Layer 2 of a small transformer language model trained on English Wikipedia (8 layers, counted from 0, width 64).
In attention head 1, each number of a token's query is one row of weights dot the token's vector x. The head spreads its attention over the tokens so far by the softmax of query dot key.

Query weights of the head. A number n stands for (n - 128) times 0.0046.
q0: 127, 133, 128, 131, 123, 124, 121, 148, 141, 118, 134, 127, 128, 115, 120, 128, 129, 115, 119, 127, 122, 133, 127, 139, 125, 133, 128, 117, 119, 150, 134, 130, 116, 129, 126, 130, 115, 116, 123, 126, 136, 148, 124, 126, 133, 138, 132, 118, 129, 108, 117, 129, 121, 132, 153, 125, 121, 124, 131, 124, 115, 115, 119, 120
q1: 127, 119, 135, 130, 124, 122, 144, 122, 111, 135, 135, 135, 112, 149, 126, 131, 138, 148, 136, 120, 126, 126, 128, 133, 134, 128, 124, 142, 132, 129, 123, 140, 141, 129, 130, 111, 134, 124, 126, 124, 119, 101, 132, 146, 135, 137, 132, 128, 140, 137, 119, 135, 128, 125, 120, 130, 136, 137, 142, 144, 142, 117, 116, 132
q2: 134, 124, 114, 121, 144, 134, 141, 101, 112, 129, 114, 132, 125, 135, 136, 105, 125, 110, 132, 132, 132, 137, 128, 125, 139, 127, 122, 131, 101, 101, 133, 151, 126, 130, 114, 109, 134, 129, 123, 137, 104, 131, 124, 134, 138, 113, 128, 149, 133, 143, 135, 121, 123, 116, 103, 121, 135, 132, 130, 132, 127, 118, 152, 127
q3: 139, 133, 142, 125, 142, 117, 112, 134, 145, 114, 137, 126, 142, 111, 137, 115, 122, 120, 123, 127, 140, 140, 129, 96, 125, 126, 150, 112, 144, 110, 133, 99, 121, 116, 116, 136, 129, 133, 146, 122, 118, 159, 132, 113, 123, 116, 123, 124, 124, 121, 140, 112, 134, 123, 131, 132, 134, 122, 132, 125, 129, 130, 143, 136
q4: 139, 122, 132, 134, 143, 122, 132, 105, 118, 116, 122, 125, 140, 144, 127, 112, 124, 121, 133, 114, 125, 116, 121, 102, 119, 129, 136, 129, 131, 104, 151, 109, 113, 117, 120, 134, 136, 138, 140, 123, 123, 125, 149, 120, 121, 124, 121, 127, 150, 151, 146, 134, 122, 106, 99, 134, 132, 133, 131, 145, 131, 130, 130, 133
q5: 122, 125, 129, 138, 131, 134, 112, 153, 131, 130, 156, 131, 122, 116, 121, 125, 151, 127, 122, 127, 126, 138, 115, 109, 122, 125, 150, 125, 149, 135, 117, 87, 114, 133, 127, 144, 133, 119, 147, 128, 136, 130, 113, 130, 130, 132, 125, 116, 118, 103, 116, 124, 134, 147, 143, 132, 112, 113, 110, 111, 128, 132, 124, 133
q6: 154, 131, 173, 131, 89, 121, 141, 128, 150, 147, 98, 121, 138, 148, 129, 152, 124, 133, 156, 138, 130, 137, 152, 161, 124, 151, 101, 158, 123, 118, 125, 204, 131, 117, 124, 114, 127, 127, 84, 115, 117, 63, 142, 95, 145, 135, 87, 132, 111, 142, 141, 124, 112, 120, 137, 107, 145, 124, 137, 101, 101, 140, 144, 110
q7: 133, 109, 94, 139, 132, 133, 130, 80, 86, 97, 100, 140, 153, 154, 155, 97, 119, 122, 146, 100, 122, 100, 152, 131, 115, 119, 150, 118, 106, 103, 153, 76, 164, 123, 127, 100, 121, 116, 168, 136, 101, 131, 150, 110, 126, 192, 140, 137, 121, 169, 142, 126, 102, 110, 123, 137, 148, 121, 139, 201, 134, 100, 91, 141
q8: 114, 152, 149, 190, 165, 116, 116, 149, 120, 105, 143, 115, 120, 131, 99, 154, 144, 141, 123, 121, 142, 133, 130, 91, 127, 127, 156, 148, 161, 95, 130, 89, 76, 107, 125, 172, 139, 116, 141, 140, 155, 93, 137, 82, 145, 123, 144, 97, 142, 88, 139, 97, 126, 150, 120, 151, 112, 133, 90, 117, 118, 163, 122, 122
q9: 139, 113, 133, 141, 100, 112, 134, 132, 181, 112, 102, 120, 122, 155, 130, 116, 130, 152, 144, 132, 147, 120, 183, 119, 124, 127, 107, 134, 135, 99, 85, 128, 117, 128, 118, 110, 115, 137, 86, 131, 131, 117, 130, 97, 127, 162, 135, 141, 109, 130, 122, 137, 112, 137, 168, 103, 136, 89, 116, 98, 111, 100, 141, 136
q10: 99, 101, 145, 118, 138, 206, 140, 122, 164, 119, 101, 133, 128, 156, 123, 134, 148, 94, 106, 128, 123, 117, 111, 115, 133, 120, 174, 120, 149, 125, 122, 104, 141, 133, 111, 147, 142, 129, 105, 110, 159, 156, 137, 136, 142, 180, 132, 146, 133, 126, 117, 92, 119, 111, 166, 129, 171, 144, 127, 168, 103, 146, 171, 176
q11: 134, 121, 148, 163, 152, 126, 113, 185, 159, 111, 176, 139, 142, 97, 137, 118, 122, 95, 90, 106, 101, 143, 109, 91, 94, 128, 102, 120, 89, 170, 101, 118, 114, 128, 162, 131, 152, 209, 148, 117, 143, 137, 98, 114, 119, 129, 103, 139, 156, 113, 96, 106, 131, 153, 159, 144, 100, 136, 101, 101, 160, 114, 118, 168
q12: 153, 111, 121, 115, 95, 152, 112, 76, 154, 143, 88, 141, 149, 120, 166, 172, 136, 140, 82, 101, 143, 141, 119, 172, 139, 165, 78, 149, 129, 144, 143, 162, 203, 115, 74, 178, 102, 65, 109, 110, 110, 129, 134, 160, 144, 153, 124, 140, 167, 145, 129, 141, 138, 91, 146, 102, 115, 61, 173, 95, 112, 119, 152, 107
q13: 111, 135, 102, 151, 166, 142, 140, 114, 126, 171, 160, 108, 140, 69, 153, 152, 81, 144, 118, 84, 130, 134, 117, 124, 144, 149, 121, 102, 78, 139, 137, 120, 153, 96, 105, 148, 129, 160, 131, 142, 136, 94, 163, 140, 160, 153, 104, 132, 150, 149, 159, 149, 156, 158, 151, 151, 103, 144, 97, 170, 111, 119, 137, 132
q14: 109, 109, 99, 189, 129, 119, 175, 161, 102, 82, 140, 148, 110, 131, 109, 110, 178, 130, 103, 89, 105, 155, 117, 136, 86, 115, 95, 174, 152, 122, 135, 119, 97, 158, 178, 123, 136, 151, 160, 112, 135, 164, 136, 107, 142, 134, 200, 219, 197, 123, 108, 107, 43, 101, 142, 148, 69, 86, 124, 158, 165, 112, 115, 145
q15: 140, 109, 127, 187, 137, 134, 115, 144, 168, 142, 158, 98, 141, 113, 118, 106, 144, 141, 89, 108, 121, 168, 120, 94, 110, 151, 79, 151, 166, 97, 180, 152, 121, 103, 74, 202, 139, 88, 132, 130, 165, 111, 153, 104, 98, 102, 139, 98, 145, 136, 134, 150, 145, 111, 143, 139, 119, 99, 74, 98, 155, 100, 131, 113
q16: 135, 97, 158, 147, 145, 144, 126, 91, 93, 151, 152, 121, 98, 120, 148, 162, 177, 147, 87, 123, 88, 137, 99, 164, 126, 104, 204, 124, 152, 125, 101, 125, 114, 103, 119, 118, 163, 133, 126, 97, 120, 73, 96, 123, 136, 118, 138, 127, 148, 154, 84, 127, 95, 173, 58, 97, 148, 151, 123, 109, 168, 92, 106, 127
q17: 107, 141, 125, 100, 114, 62, 151, 100, 136, 141, 151, 94, 129, 38, 116, 107, 84, 99, 118, 108, 104, 96, 120, 160, 147, 80, 139, 94, 139, 99, 92, 109, 131, 108, 118, 157, 138, 138, 143, 164, 132, 157, 74, 125, 142, 140, 148, 101, 159, 55, 114, 137, 116, 79, 129, 171, 171, 165, 102, 137, 84, 107, 160, 159
q18: 146, 89, 142, 125, 148, 165, 114, 51, 162, 157, 118, 161, 113, 153, 123, 85, 126, 88, 92, 105, 70, 115, 128, 84, 106, 119, 156, 90, 158, 174, 112, 119, 96, 101, 140, 164, 136, 147, 167, 133, 152, 96, 134, 121, 107, 104, 107, 161, 151, 134, 159, 123, 131, 115, 117, 180, 140, 141, 128, 91, 152, 118, 75, 113
q19: 114, 129, 117, 146, 94, 144, 156, 97, 135, 126, 85, 106, 149, 91, 163, 141, 79, 101, 160, 146, 133, 142, 145, 125, 162, 137, 140, 160, 106, 115, 147, 135, 139, 144, 99, 121, 132, 191, 133, 113, 81, 138, 174, 125, 161, 85, 108, 111, 138, 115, 154, 158, 128, 112, 159, 86, 99, 117, 130, 122, 50, 148, 184, 129
q20: 113, 135, 36, 108, 135, 189, 140, 112, 97, 170, 129, 101, 114, 115, 124, 144, 119, 115, 103, 135, 49, 132, 140, 128, 116, 107, 166, 125, 104, 159, 125, 160, 152, 123, 153, 212, 141, 154, 122, 135, 157, 168, 121, 154, 96, 115, 161, 156, 168, 136, 140, 127, 112, 76, 135, 94, 125, 145, 65, 125, 165, 116, 135, 135
q21: 113, 122, 184, 109, 174, 119, 161, 131, 101, 173, 155, 85, 106, 158, 75, 126, 106, 159, 112, 98, 99, 112, 65, 127, 144, 143, 83, 129, 92, 171, 132, 113, 74, 129, 134, 116, 178, 158, 159, 138, 135, 141, 156, 192, 68, 136, 117, 112, 110, 142, 113, 125, 125, 95, 121, 131, 147, 163, 84, 141, 159, 123, 139, 155
q22: 125, 151, 189, 118, 150, 145, 129, 130, 137, 193, 101, 128, 153, 60, 180, 177, 107, 43, 95, 70, 82, 105, 111, 89, 135, 161, 131, 131, 110, 146, 126, 175, 151, 148, 144, 165, 164, 108, 137, 129, 101, 199, 179, 141, 119, 106, 121, 100, 144, 89, 156, 131, 173, 80, 165, 87, 135, 126, 177, 97, 71, 131, 138, 103
q23: 113, 108, 202, 72, 187, 84, 157, 248, 149, 64, 167, 138, 123, 117, 114, 147, 159, 48, 125, 139, 161, 126, 102, 91, 133, 141, 80, 152, 111, 100, 114, 132, 88, 95, 129, 143, 132, 168, 160, 124, 159, 119, 121, 135, 53, 88, 107, 127, 126, 140, 107, 138, 150, 136, 123, 154, 120, 92, 166, 160, 151, 199, 151, 127
q24: 102, 125, 65, 97, 124, 127, 134, 108, 85, 93, 149, 115, 137, 89, 114, 100, 140, 138, 136, 112, 146, 124, 104, 97, 125, 113, 144, 144, 83, 138, 150, 165, 127, 102, 179, 135, 124, 133, 149, 156, 97, 107, 109, 105, 165, 135, 130, 102, 188, 156, 118, 140, 180, 91, 116, 122, 139, 128, 120, 120, 47, 131, 147, 99
q25: 164, 159, 118, 145, 122, 135, 154, 141, 95, 167, 95, 143, 120, 126, 123, 141, 129, 96, 125, 126, 147, 117, 106, 107, 121, 115, 115, 193, 113, 135, 93, 89, 154, 120, 77, 108, 106, 88, 156, 144, 143, 122, 128, 74, 133, 148, 114, 79, 103, 164, 137, 94, 139, 202, 121, 105, 134, 112, 170, 76, 100, 121, 150, 75
q26: 154, 133, 176, 98, 186, 92, 133, 146, 127, 141, 149, 63, 108, 108, 188, 147, 78, 158, 92, 51, 80, 67, 105, 84, 109, 136, 160, 168, 149, 159, 96, 147, 141, 142, 156, 144, 147, 134, 168, 119, 129, 218, 104, 92, 113, 162, 129, 147, 100, 162, 124, 103, 131, 134, 147, 147, 156, 155, 146, 130, 108, 92, 82, 140
q27: 142, 112, 198, 95, 119, 100, 122, 102, 173, 26, 161, 112, 130, 157, 124, 132, 111, 167, 126, 163, 114, 105, 168, 104, 108, 109, 140, 97, 118, 138, 125, 133, 123, 91, 112, 89, 139, 129, 139, 124, 137, 107, 147, 139, 108, 73, 170, 115, 83, 139, 158, 144, 102, 132, 154, 142, 114, 154, 97, 134, 97, 94, 106, 128
q28: 89, 131, 142, 155, 148, 130, 157, 145, 156, 168, 169, 129, 77, 141, 111, 94, 150, 144, 117, 124, 163, 166, 124, 146, 130, 142, 118, 140, 164, 161, 111, 157, 137, 107, 130, 104, 166, 143, 84, 118, 136, 119, 142, 168, 103, 84, 117, 39, 129, 111, 136, 184, 105, 118, 122, 126, 139, 173, 87, 99, 160, 109, 123, 114
q29: 121, 127, 161, 119, 188, 90, 129, 98, 157, 76, 173, 115, 125, 82, 131, 111, 178, 145, 151, 161, 89, 134, 97, 58, 119, 136, 104, 148, 125, 149, 102, 97, 142, 104, 73, 77, 126, 182, 147, 94, 128, 101, 147, 186, 129, 114, 161, 125, 129, 109, 161, 112, 163, 166, 147, 170, 156, 170, 141, 96, 100, 159, 162, 116
q30: 130, 96, 173, 125, 106, 136, 123, 160, 47, 61, 128, 88, 119, 186, 128, 142, 192, 105, 108, 169, 117, 109, 87, 88, 88, 114, 154, 125, 126, 139, 140, 165, 154, 80, 82, 138, 102, 120, 135, 165, 151, 101, 101, 88, 127, 151, 91, 156, 107, 126, 47, 61, 83, 125, 115, 139, 124, 159, 123, 66, 162, 143, 178, 119
q31: 160, 132, 108, 110, 120, 162, 129, 88, 157, 159, 144, 114, 147, 105, 115, 100, 147, 121, 142, 141, 160, 141, 157, 184, 125, 133, 103, 133, 143, 157, 151, 119, 169, 122, 106, 126, 124, 80, 136, 138, 75, 70, 151, 128, 149, 180, 118, 121, 131, 146, 129, 124, 142, 118, 113, 152, 145, 127, 116, 155, 132, 111, 110, 123

Each question shows a short text with each token's key, already scaled and adjusted for position as the last token sees it. A number n stands for (n - 128) times 0.014.

Then comes the last token's vector x. A number n stands for (n - 128) times 0.04.

0 " I": 110, 152, 143, 140, 155, 108, 102, 134, 141, 145, 152, 137, 103, 111, 169, 134, 156, 136, 93, 54, 126, 101, 179, 93, 126, 104, 108, 103, 98, 164, 79, 110
1 "TV": 77, 136, 136, 159, 168, 127, 93, 118, 159, 139, 154, 133, 95, 102, 159, 128, 163, 128, 85, 47, 115, 110, 164, 78, 130, 118, 102, 101, 102, 184, 74, 97
2 " franch": 99, 86, 140, 161, 155, 156, 89, 117, 158, 152, 167, 120, 103, 103, 161, 131, 160, 121, 76, 29, 121, 85, 170, 90, 119, 119, 101, 84, 90, 174, 78, 108
3 "ise": 149, 89, 109, 142, 150, 154, 119, 111, 146, 147, 157, 127, 102, 104, 173, 131, 163, 123, 87, 34, 124, 111, 185, 76, 125, 116, 106, 92, 102, 178, 92, 105
4 " for": 171, 116, 102, 142, 138, 166, 100, 102, 148, 145, 177, 125, 97, 94, 171, 147, 167, 124, 89, 32, 143, 106, 182, 71, 120, 99, 107, 98, 107, 191, 83, 95
x: 158, 97, 148, 130, 124, 129, 66, 123, 133, 108, 144, 119, 153, 156, 94, 105, 166, 108, 146, 97, 140, 127, 125, 128, 73, 105, 136, 144, 188, 105, 121, 102, 120, 86, 145, 136, 149, 141, 129, 137, 168, 140, 107, 110, 104, 136, 130, 158, 122, 129, 122, 98, 125, 107, 116, 149, 132, 231, 113, 146, 119, 113, 128, 125
Which token does the last token look at most? 4 " for"

0 " South": 108, 165, 152, 141, 164, 120, 98, 131, 159, 135, 162, 135, 102, 108, 162, 129, 155, 122, 76, 41, 118, 90, 166, 93, 128, 119, 98, 96, 106, 179, 95, 104
1 " Coast": 79, 136, 146, 157, 167, 138, 91, 119, 159, 132, 167, 135, 114, 101, 166, 120, 155, 125, 73, 40, 116, 97, 166, 85, 132, 124, 96, 90, 97, 180, 86, 95
2 " of": 102, 90, 126, 158, 165, 156, 107, 109, 148, 133, 164, 123, 98, 91, 170, 148, 163, 117, 90, 20, 117, 103, 174, 70, 127, 105, 99, 109, 108, 200, 92, 110
3 " England": 147, 76, 108, 148, 150, 155, 97, 117, 154, 143, 155, 130, 95, 114, 151, 128, 158, 127, 91, 41, 114, 91, 166, 89, 134, 114, 100, 109, 104, 186, 80, 94
4 ",": 162, 115, 103, 133, 146, 167, 112, 121, 158, 133, 165, 128, 93, 96, 168, 150, 166, 126, 93, 33, 121, 114, 163, 86, 131, 101, 112, 105, 107, 191, 98, 103
x: 115, 63, 132, 135, 169, 115, 71, 128, 127, 104, 104, 130, 101, 131, 114, 117, 114, 121, 94, 124, 92, 145, 123, 124, 100, 122, 130, 124, 147, 137, 115, 128, 125, 63, 118, 124, 147, 127, 127, 145, 128, 109, 125, 103, 114, 87, 110, 142, 106, 116, 116, 114, 107, 106, 98, 141, 188, 228, 98, 151, 114, 122, 139, 155
Which token does the last token look at most, and with what share of its attention? 4 ",", with about 60%

0 ".": 110, 154, 152, 151, 166, 127, 115, 135, 159, 116, 166, 135, 98, 120, 164, 148, 169, 137, 80, 22, 120, 104, 165, 85, 125, 108, 104, 103, 122, 205, 99, 123
1 " A": 90, 124, 135, 147, 166, 120, 107, 120, 148, 148, 159, 129, 105, 103, 159, 144, 155, 132, 83, 40, 117, 95, 174, 90, 130, 104, 113, 97, 98, 180, 86, 112
2 " cop": 108, 99, 131, 160, 156, 155, 91, 112, 154, 124, 174, 136, 98, 92, 169, 141, 170, 120, 71, 39, 128, 94, 170, 83, 122, 127, 95, 92, 97, 169, 80, 102
3 "per": 146, 99, 101, 142, 149, 146, 116, 124, 144, 134, 152, 117, 114, 101, 164, 145, 146, 120, 83, 40, 113, 107, 177, 89, 122, 125, 100, 97, 110, 170, 95, 101
4 " pl": 143, 125, 116, 150, 141, 149, 123, 111, 159, 131, 153, 129, 109, 108, 160, 145, 168, 130, 89, 42, 117, 87, 168, 98, 129, 149, 117, 100, 84, 159, 109, 102
x: 151, 119, 163, 116, 141, 139, 106, 120, 77, 143, 152, 181, 109, 132, 107, 83, 134, 135, 66, 119, 155, 154, 124, 131, 132, 122, 124, 114, 156, 169, 131, 111, 114, 133, 124, 117, 181, 121, 99, 136, 149, 90, 119, 106, 63, 95, 167, 128, 147, 110, 131, 119, 153, 135, 118, 124, 138, 111, 121, 116, 105, 143, 93, 115
Which token does the last token look at most, and with what share of its attention? 0 ".", with about 40%

0 " import": 103, 158, 154, 130, 161, 126, 105, 128, 154, 140, 157, 117, 100, 95, 176, 136, 150, 116, 84, 44, 121, 102, 160, 96, 120, 117, 94, 100, 105, 171, 104, 104
1 "ance": 81, 126, 136, 155, 162, 137, 110, 119, 144, 138, 159, 125, 104, 104, 176, 130, 155, 122, 90, 40, 118, 112, 175, 93, 126, 116, 97, 92, 100, 186, 86, 101
2 " to": 108, 97, 133, 160, 163, 151, 105, 113, 157, 134, 159, 112, 102, 105, 171, 148, 163, 128, 99, 36, 118, 115, 169, 73, 130, 101, 107, 115, 108, 202, 94, 97
3 " the": 158, 74, 111, 150, 158, 160, 107, 115, 155, 124, 159, 131, 91, 97, 168, 135, 161, 121, 96, 27, 110, 94, 157, 83, 130, 88, 104, 99, 103, 193, 80, 103
4 " British": 184, 118, 104, 141, 149, 160, 112, 104, 141, 151, 150, 118, 103, 98, 140, 130, 154, 129, 95, 40, 120, 100, 166, 84, 134, 107, 94, 104, 99, 191, 89, 104
x: 139, 105, 113, 154, 156, 104, 133, 132, 138, 125, 199, 130, 119, 140, 123, 108, 159, 121, 82, 111, 126, 147, 146, 122, 105, 85, 127, 144, 168, 125, 135, 125, 125, 126, 113, 114, 146, 142, 148, 137, 178, 136, 84, 123, 73, 100, 101, 111, 140, 141, 129, 92, 143, 100, 141, 119, 140, 222, 96, 119, 156, 114, 131, 155
Which token does the last token look at most? 2 " to"

0 " of": 104, 165, 158, 141, 171, 125, 104, 123, 153, 133, 164, 119, 98, 92, 174, 146, 168, 119, 90, 17, 116, 104, 176, 75, 123, 103, 98, 107, 108, 202, 86, 105
1 " Bud": 91, 134, 159, 149, 152, 139, 95, 132, 147, 134, 154, 126, 126, 102, 156, 151, 155, 140, 75, 40, 116, 91, 177, 90, 119, 123, 89, 92, 92, 173, 87, 111
2 "d": 115, 96, 104, 155, 147, 143, 114, 111, 146, 144, 153, 125, 138, 103, 181, 137, 147, 125, 73, 52, 107, 105, 181, 75, 120, 130, 102, 90, 101, 162, 102, 111
3 "ha": 143, 95, 104, 139, 152, 142, 125, 117, 146, 143, 145, 117, 122, 103, 160, 141, 151, 128, 85, 44, 104, 104, 172, 83, 131, 122, 103, 97, 103, 165, 93, 104
4 ".": 155, 115, 107, 147, 142, 163, 112, 125, 158, 129, 162, 143, 95, 106, 158, 147, 174, 131, 96, 24, 122, 97, 166, 88, 127, 107, 108, 110, 118, 193, 104, 111
x: 142, 79, 134, 122, 158, 108, 62, 129, 112, 102, 146, 162, 101, 142, 121, 132, 129, 148, 93, 136, 136, 129, 123, 146, 121, 124, 126, 92, 111, 146, 107, 135, 111, 32, 136, 121, 144, 152, 116, 177, 153, 120, 112, 134, 129, 120, 105, 167, 109, 124, 125, 107, 103, 112, 110, 120, 166, 206, 78, 157, 132, 122, 124, 144
Which two tokens does the last token look at most, in order? 4 ".", 0 " of"

0 " then": 101, 166, 144, 149, 165, 123, 101, 121, 158, 145, 168, 117, 102, 94, 179, 133, 162, 117, 83, 38, 118, 109, 170, 67, 119, 115, 111, 96, 106, 186, 86, 97
1 " joined": 84, 131, 137, 142, 171, 129, 98, 112, 160, 135, 163, 113, 88, 93, 175, 137, 180, 111, 88, 19, 128, 108, 166, 77, 117, 108, 111, 110, 110, 193, 115, 87
2 " Super": 97, 100, 133, 159, 159, 138, 96, 114, 143, 147, 162, 137, 118, 93, 159, 128, 158, 129, 83, 36, 120, 98, 178, 90, 141, 109, 94, 92, 99, 173, 83, 107
3 " League": 142, 78, 114, 145, 162, 150, 91, 104, 146, 150, 156, 130, 104, 97, 164, 121, 172, 121, 90, 33, 132, 95, 174, 79, 123, 116, 91, 95, 98, 182, 76, 103
4 " Greece": 180, 114, 102, 135, 146, 159, 107, 106, 153, 148, 157, 126, 92, 106, 156, 134, 170, 124, 88, 35, 115, 97, 176, 82, 133, 111, 97, 108, 101, 182, 82, 93
x: 127, 148, 124, 130, 158, 110, 116, 129, 142, 132, 182, 130, 104, 145, 89, 106, 154, 132, 76, 115, 116, 152, 122, 122, 118, 88, 145, 116, 119, 164, 134, 134, 125, 85, 108, 118, 121, 123, 139, 133, 179, 116, 88, 89, 82, 106, 153, 118, 137, 135, 113, 122, 116, 116, 121, 177, 136, 220, 93, 126, 162, 139, 123, 159
Which token does the last token look at most? 1 " joined"

0 "0": 92, 164, 138, 161, 177, 132, 111, 107, 149, 121, 158, 114, 95, 107, 160, 131, 160, 117, 71, 42, 115, 102, 175, 88, 124, 120, 109, 101, 109, 190, 79, 102
1 ";": 98, 140, 134, 154, 167, 142, 99, 127, 159, 119, 166, 131, 86, 100, 180, 137, 178, 129, 85, 30, 127, 120, 154, 78, 125, 99, 114, 113, 114, 187, 99, 113
2 " ": 125, 108, 102, 149, 163, 146, 106, 125, 154, 118, 159, 125, 91, 104, 168, 146, 171, 122, 65, 29, 122, 117, 165, 85, 120, 125, 107, 116, 113, 186, 99, 123
3 "0": 149, 108, 95, 125, 150, 165, 120, 108, 155, 117, 155, 127, 96, 103, 160, 135, 161, 129, 71, 45, 120, 111, 174, 83, 122, 131, 119, 96, 115, 182, 98, 112
4 ";": 153, 114, 101, 127, 140, 169, 103, 114, 162, 126, 165, 139, 85, 95, 178, 139, 175, 130, 84, 30, 130, 117, 155, 76, 125, 102, 118, 110, 114, 186, 102, 114
x: 140, 72, 149, 114, 141, 133, 52, 130, 118, 91, 72, 148, 110, 146, 123, 100, 114, 92, 73, 137, 105, 114, 128, 133, 113, 132, 142, 113, 141, 109, 122, 119, 138, 112, 138, 126, 139, 138, 140, 149, 140, 120, 105, 101, 115, 117, 134, 158, 122, 158, 130, 111, 113, 110, 117, 154, 185, 223, 114, 141, 120, 120, 154, 151
Which two tokens does the last token look at most, in order? 1 ";", 4 ";"

0 "8": 97, 161, 138, 158, 170, 123, 111, 105, 144, 126, 155, 113, 102, 111, 163, 140, 160, 119, 76, 40, 117, 103, 175, 87, 131, 123, 106, 113, 107, 191, 92, 102
1 ";": 97, 140, 135, 153, 167, 139, 103, 126, 156, 121, 164, 129, 87, 102, 180, 138, 176, 128, 88, 32, 126, 120, 152, 82, 126, 99, 113, 115, 112, 188, 100, 110
2 " ": 124, 106, 103, 149, 163, 145, 107, 124, 153, 120, 158, 124, 91, 104, 167, 147, 170, 122, 66, 29, 120, 116, 166, 86, 120, 124, 105, 117, 113, 188, 99, 122
3 "1": 155, 107, 94, 124, 147, 161, 121, 108, 155, 118, 149, 125, 99, 104, 156, 135, 157, 124, 77, 47, 122, 105, 171, 85, 134, 134, 113, 107, 119, 182, 100, 106
4 "\n": 146, 112, 114, 133, 145, 162, 94, 107, 164, 111, 155, 152, 84, 101, 184, 139, 192, 130, 98, 23, 117, 109, 151, 79, 121, 105, 108, 117, 115, 178, 116, 112
x: 156, 62, 126, 108, 125, 117, 78, 126, 119, 88, 111, 114, 125, 165, 144, 111, 148, 161, 84, 142, 105, 110, 124, 130, 113, 126, 117, 88, 120, 148, 141, 136, 149, 70, 131, 141, 103, 117, 130, 164, 160, 127, 97, 109, 91, 115, 138, 140, 152, 150, 146, 100, 113, 126, 91, 142, 189, 180, 103, 150, 123, 119, 132, 111
Which token does the last token look at most? 4 "\n"

0 ":": 117, 151, 145, 150, 162, 126, 106, 137, 150, 111, 165, 132, 94, 111, 171, 142, 181, 129, 81, 16, 129, 111, 152, 84, 127, 109, 101, 105, 117, 189, 109, 125
1 " ": 107, 118, 116, 163, 168, 135, 105, 130, 152, 115, 161, 127, 91, 108, 168, 143, 168, 123, 63, 26, 118, 115, 168, 82, 120, 128, 108, 109, 113, 184, 98, 123
2 "2": 126, 95, 98, 141, 156, 152, 123, 113, 154, 116, 145, 130, 101, 105, 164, 138, 154, 125, 72, 38, 119, 114, 173, 84, 126, 127, 114, 99, 118, 184, 98, 111
3 "7": 151, 95, 99, 137, 153, 162, 121, 106, 145, 128, 154, 120, 100, 111, 159, 145, 163, 120, 74, 33, 123, 101, 168, 85, 132, 121, 110, 106, 111, 188, 86, 103
4 ";": 156, 114, 102, 130, 142, 168, 108, 115, 153, 128, 163, 133, 89, 101, 175, 139, 173, 128, 89, 35, 129, 118, 152, 82, 129, 101, 116, 114, 110, 186, 101, 110
x: 138, 51, 148, 115, 145, 135, 66, 129, 112, 101, 98, 136, 107, 151, 118, 99, 119, 96, 83, 123, 94, 128, 138, 136, 109, 137, 139, 104, 136, 107, 129, 128, 148, 125, 137, 124, 136, 145, 142, 160, 138, 117, 106, 113, 115, 120, 124, 169, 125, 151, 120, 112, 109, 106, 116, 145, 185, 232, 125, 145, 117, 114, 144, 149
Which token does the last token look at most, and with what share of its attention? 0 ":", with about 80%

0 "h": 100, 150, 141, 157, 156, 126, 119, 121, 138, 137, 148, 117, 118, 115, 169, 145, 140, 131, 82, 42, 109, 95, 183, 81, 121, 125, 98, 96, 101, 166, 93, 113
1 "is": 88, 120, 126, 156, 155, 130, 119, 125, 145, 137, 155, 129, 99, 111, 178, 136, 156, 126, 88, 35, 119, 105, 178, 81, 118, 115, 91, 96, 108, 172, 98, 111
2 ")": 110, 111, 130, 135, 158, 133, 111, 134, 154, 119, 154, 141, 72, 114, 181, 134, 166, 138, 104, 22, 132, 115, 143, 98, 121, 96, 119, 109, 118, 182, 99, 104
3 " and": 140, 89, 115, 148, 152, 155, 113, 114, 154, 143, 166, 135, 99, 96, 177, 147, 171, 120, 100, 27, 121, 107, 162, 76, 132, 95, 115, 98, 110, 191, 94, 98
4 " later": 173, 131, 107, 132, 138, 164, 101, 104, 160, 142, 171, 129, 104, 91, 180, 144, 163, 124, 83, 32, 120, 100, 166, 65, 115, 114, 112, 99, 100, 190, 81, 99
x: 134, 119, 150, 116, 145, 138, 74, 128, 146, 97, 166, 124, 143, 137, 114, 149, 140, 134, 46, 86, 93, 137, 136, 126, 103, 127, 136, 108, 125, 120, 114, 125, 134, 91, 110, 177, 158, 145, 115, 113, 146, 148, 71, 130, 98, 104, 121, 133, 136, 131, 96, 88, 121, 162, 148, 192, 155, 169, 124, 109, 106, 127, 138, 105
Which two tokens does the last token look at most, in order? 2 ")", 3 " and"

0 " Super": 119, 166, 160, 135, 156, 117, 93, 127, 149, 143, 164, 132, 118, 91, 165, 129, 159, 129, 82, 37, 119, 99, 178, 93, 140, 109, 93, 89, 99, 171, 87, 106
1 " League": 77, 137, 138, 148, 169, 125, 85, 119, 151, 145, 156, 127, 102, 99, 164, 120, 173, 121, 89, 32, 132, 94, 173, 79, 123, 116, 90, 94, 98, 182, 76, 103
2 " Greece": 95, 87, 123, 154, 160, 143, 99, 115, 156, 143, 157, 122, 92, 108, 157, 135, 170, 124, 87, 34, 115, 96, 176, 82, 133, 111, 97, 107, 101, 183, 82, 94
3 " ": 145, 108, 99, 137, 158, 158, 106, 121, 155, 124, 162, 124, 89, 101, 168, 148, 171, 120, 66, 21, 123, 110, 172, 81, 122, 122, 104, 113, 108, 189, 93, 117
4 "2": 158, 138, 103, 106, 136, 163, 126, 113, 157, 121, 147, 131, 101, 101, 164, 141, 157, 123, 73, 36, 120, 113, 173, 81, 127, 126, 114, 99, 119, 183, 97, 110
x: 114, 51, 114, 144, 157, 168, 72, 133, 150, 129, 100, 145, 88, 142, 113, 107, 134, 122, 96, 148, 109, 122, 100, 140, 123, 106, 122, 128, 151, 138, 121, 117, 108, 104, 158, 172, 121, 139, 121, 94, 170, 152, 77, 77, 129, 111, 139, 137, 144, 140, 120, 148, 138, 130, 141, 168, 148, 144, 77, 139, 145, 129, 107, 159
Which token does the last token look at most? 3 " "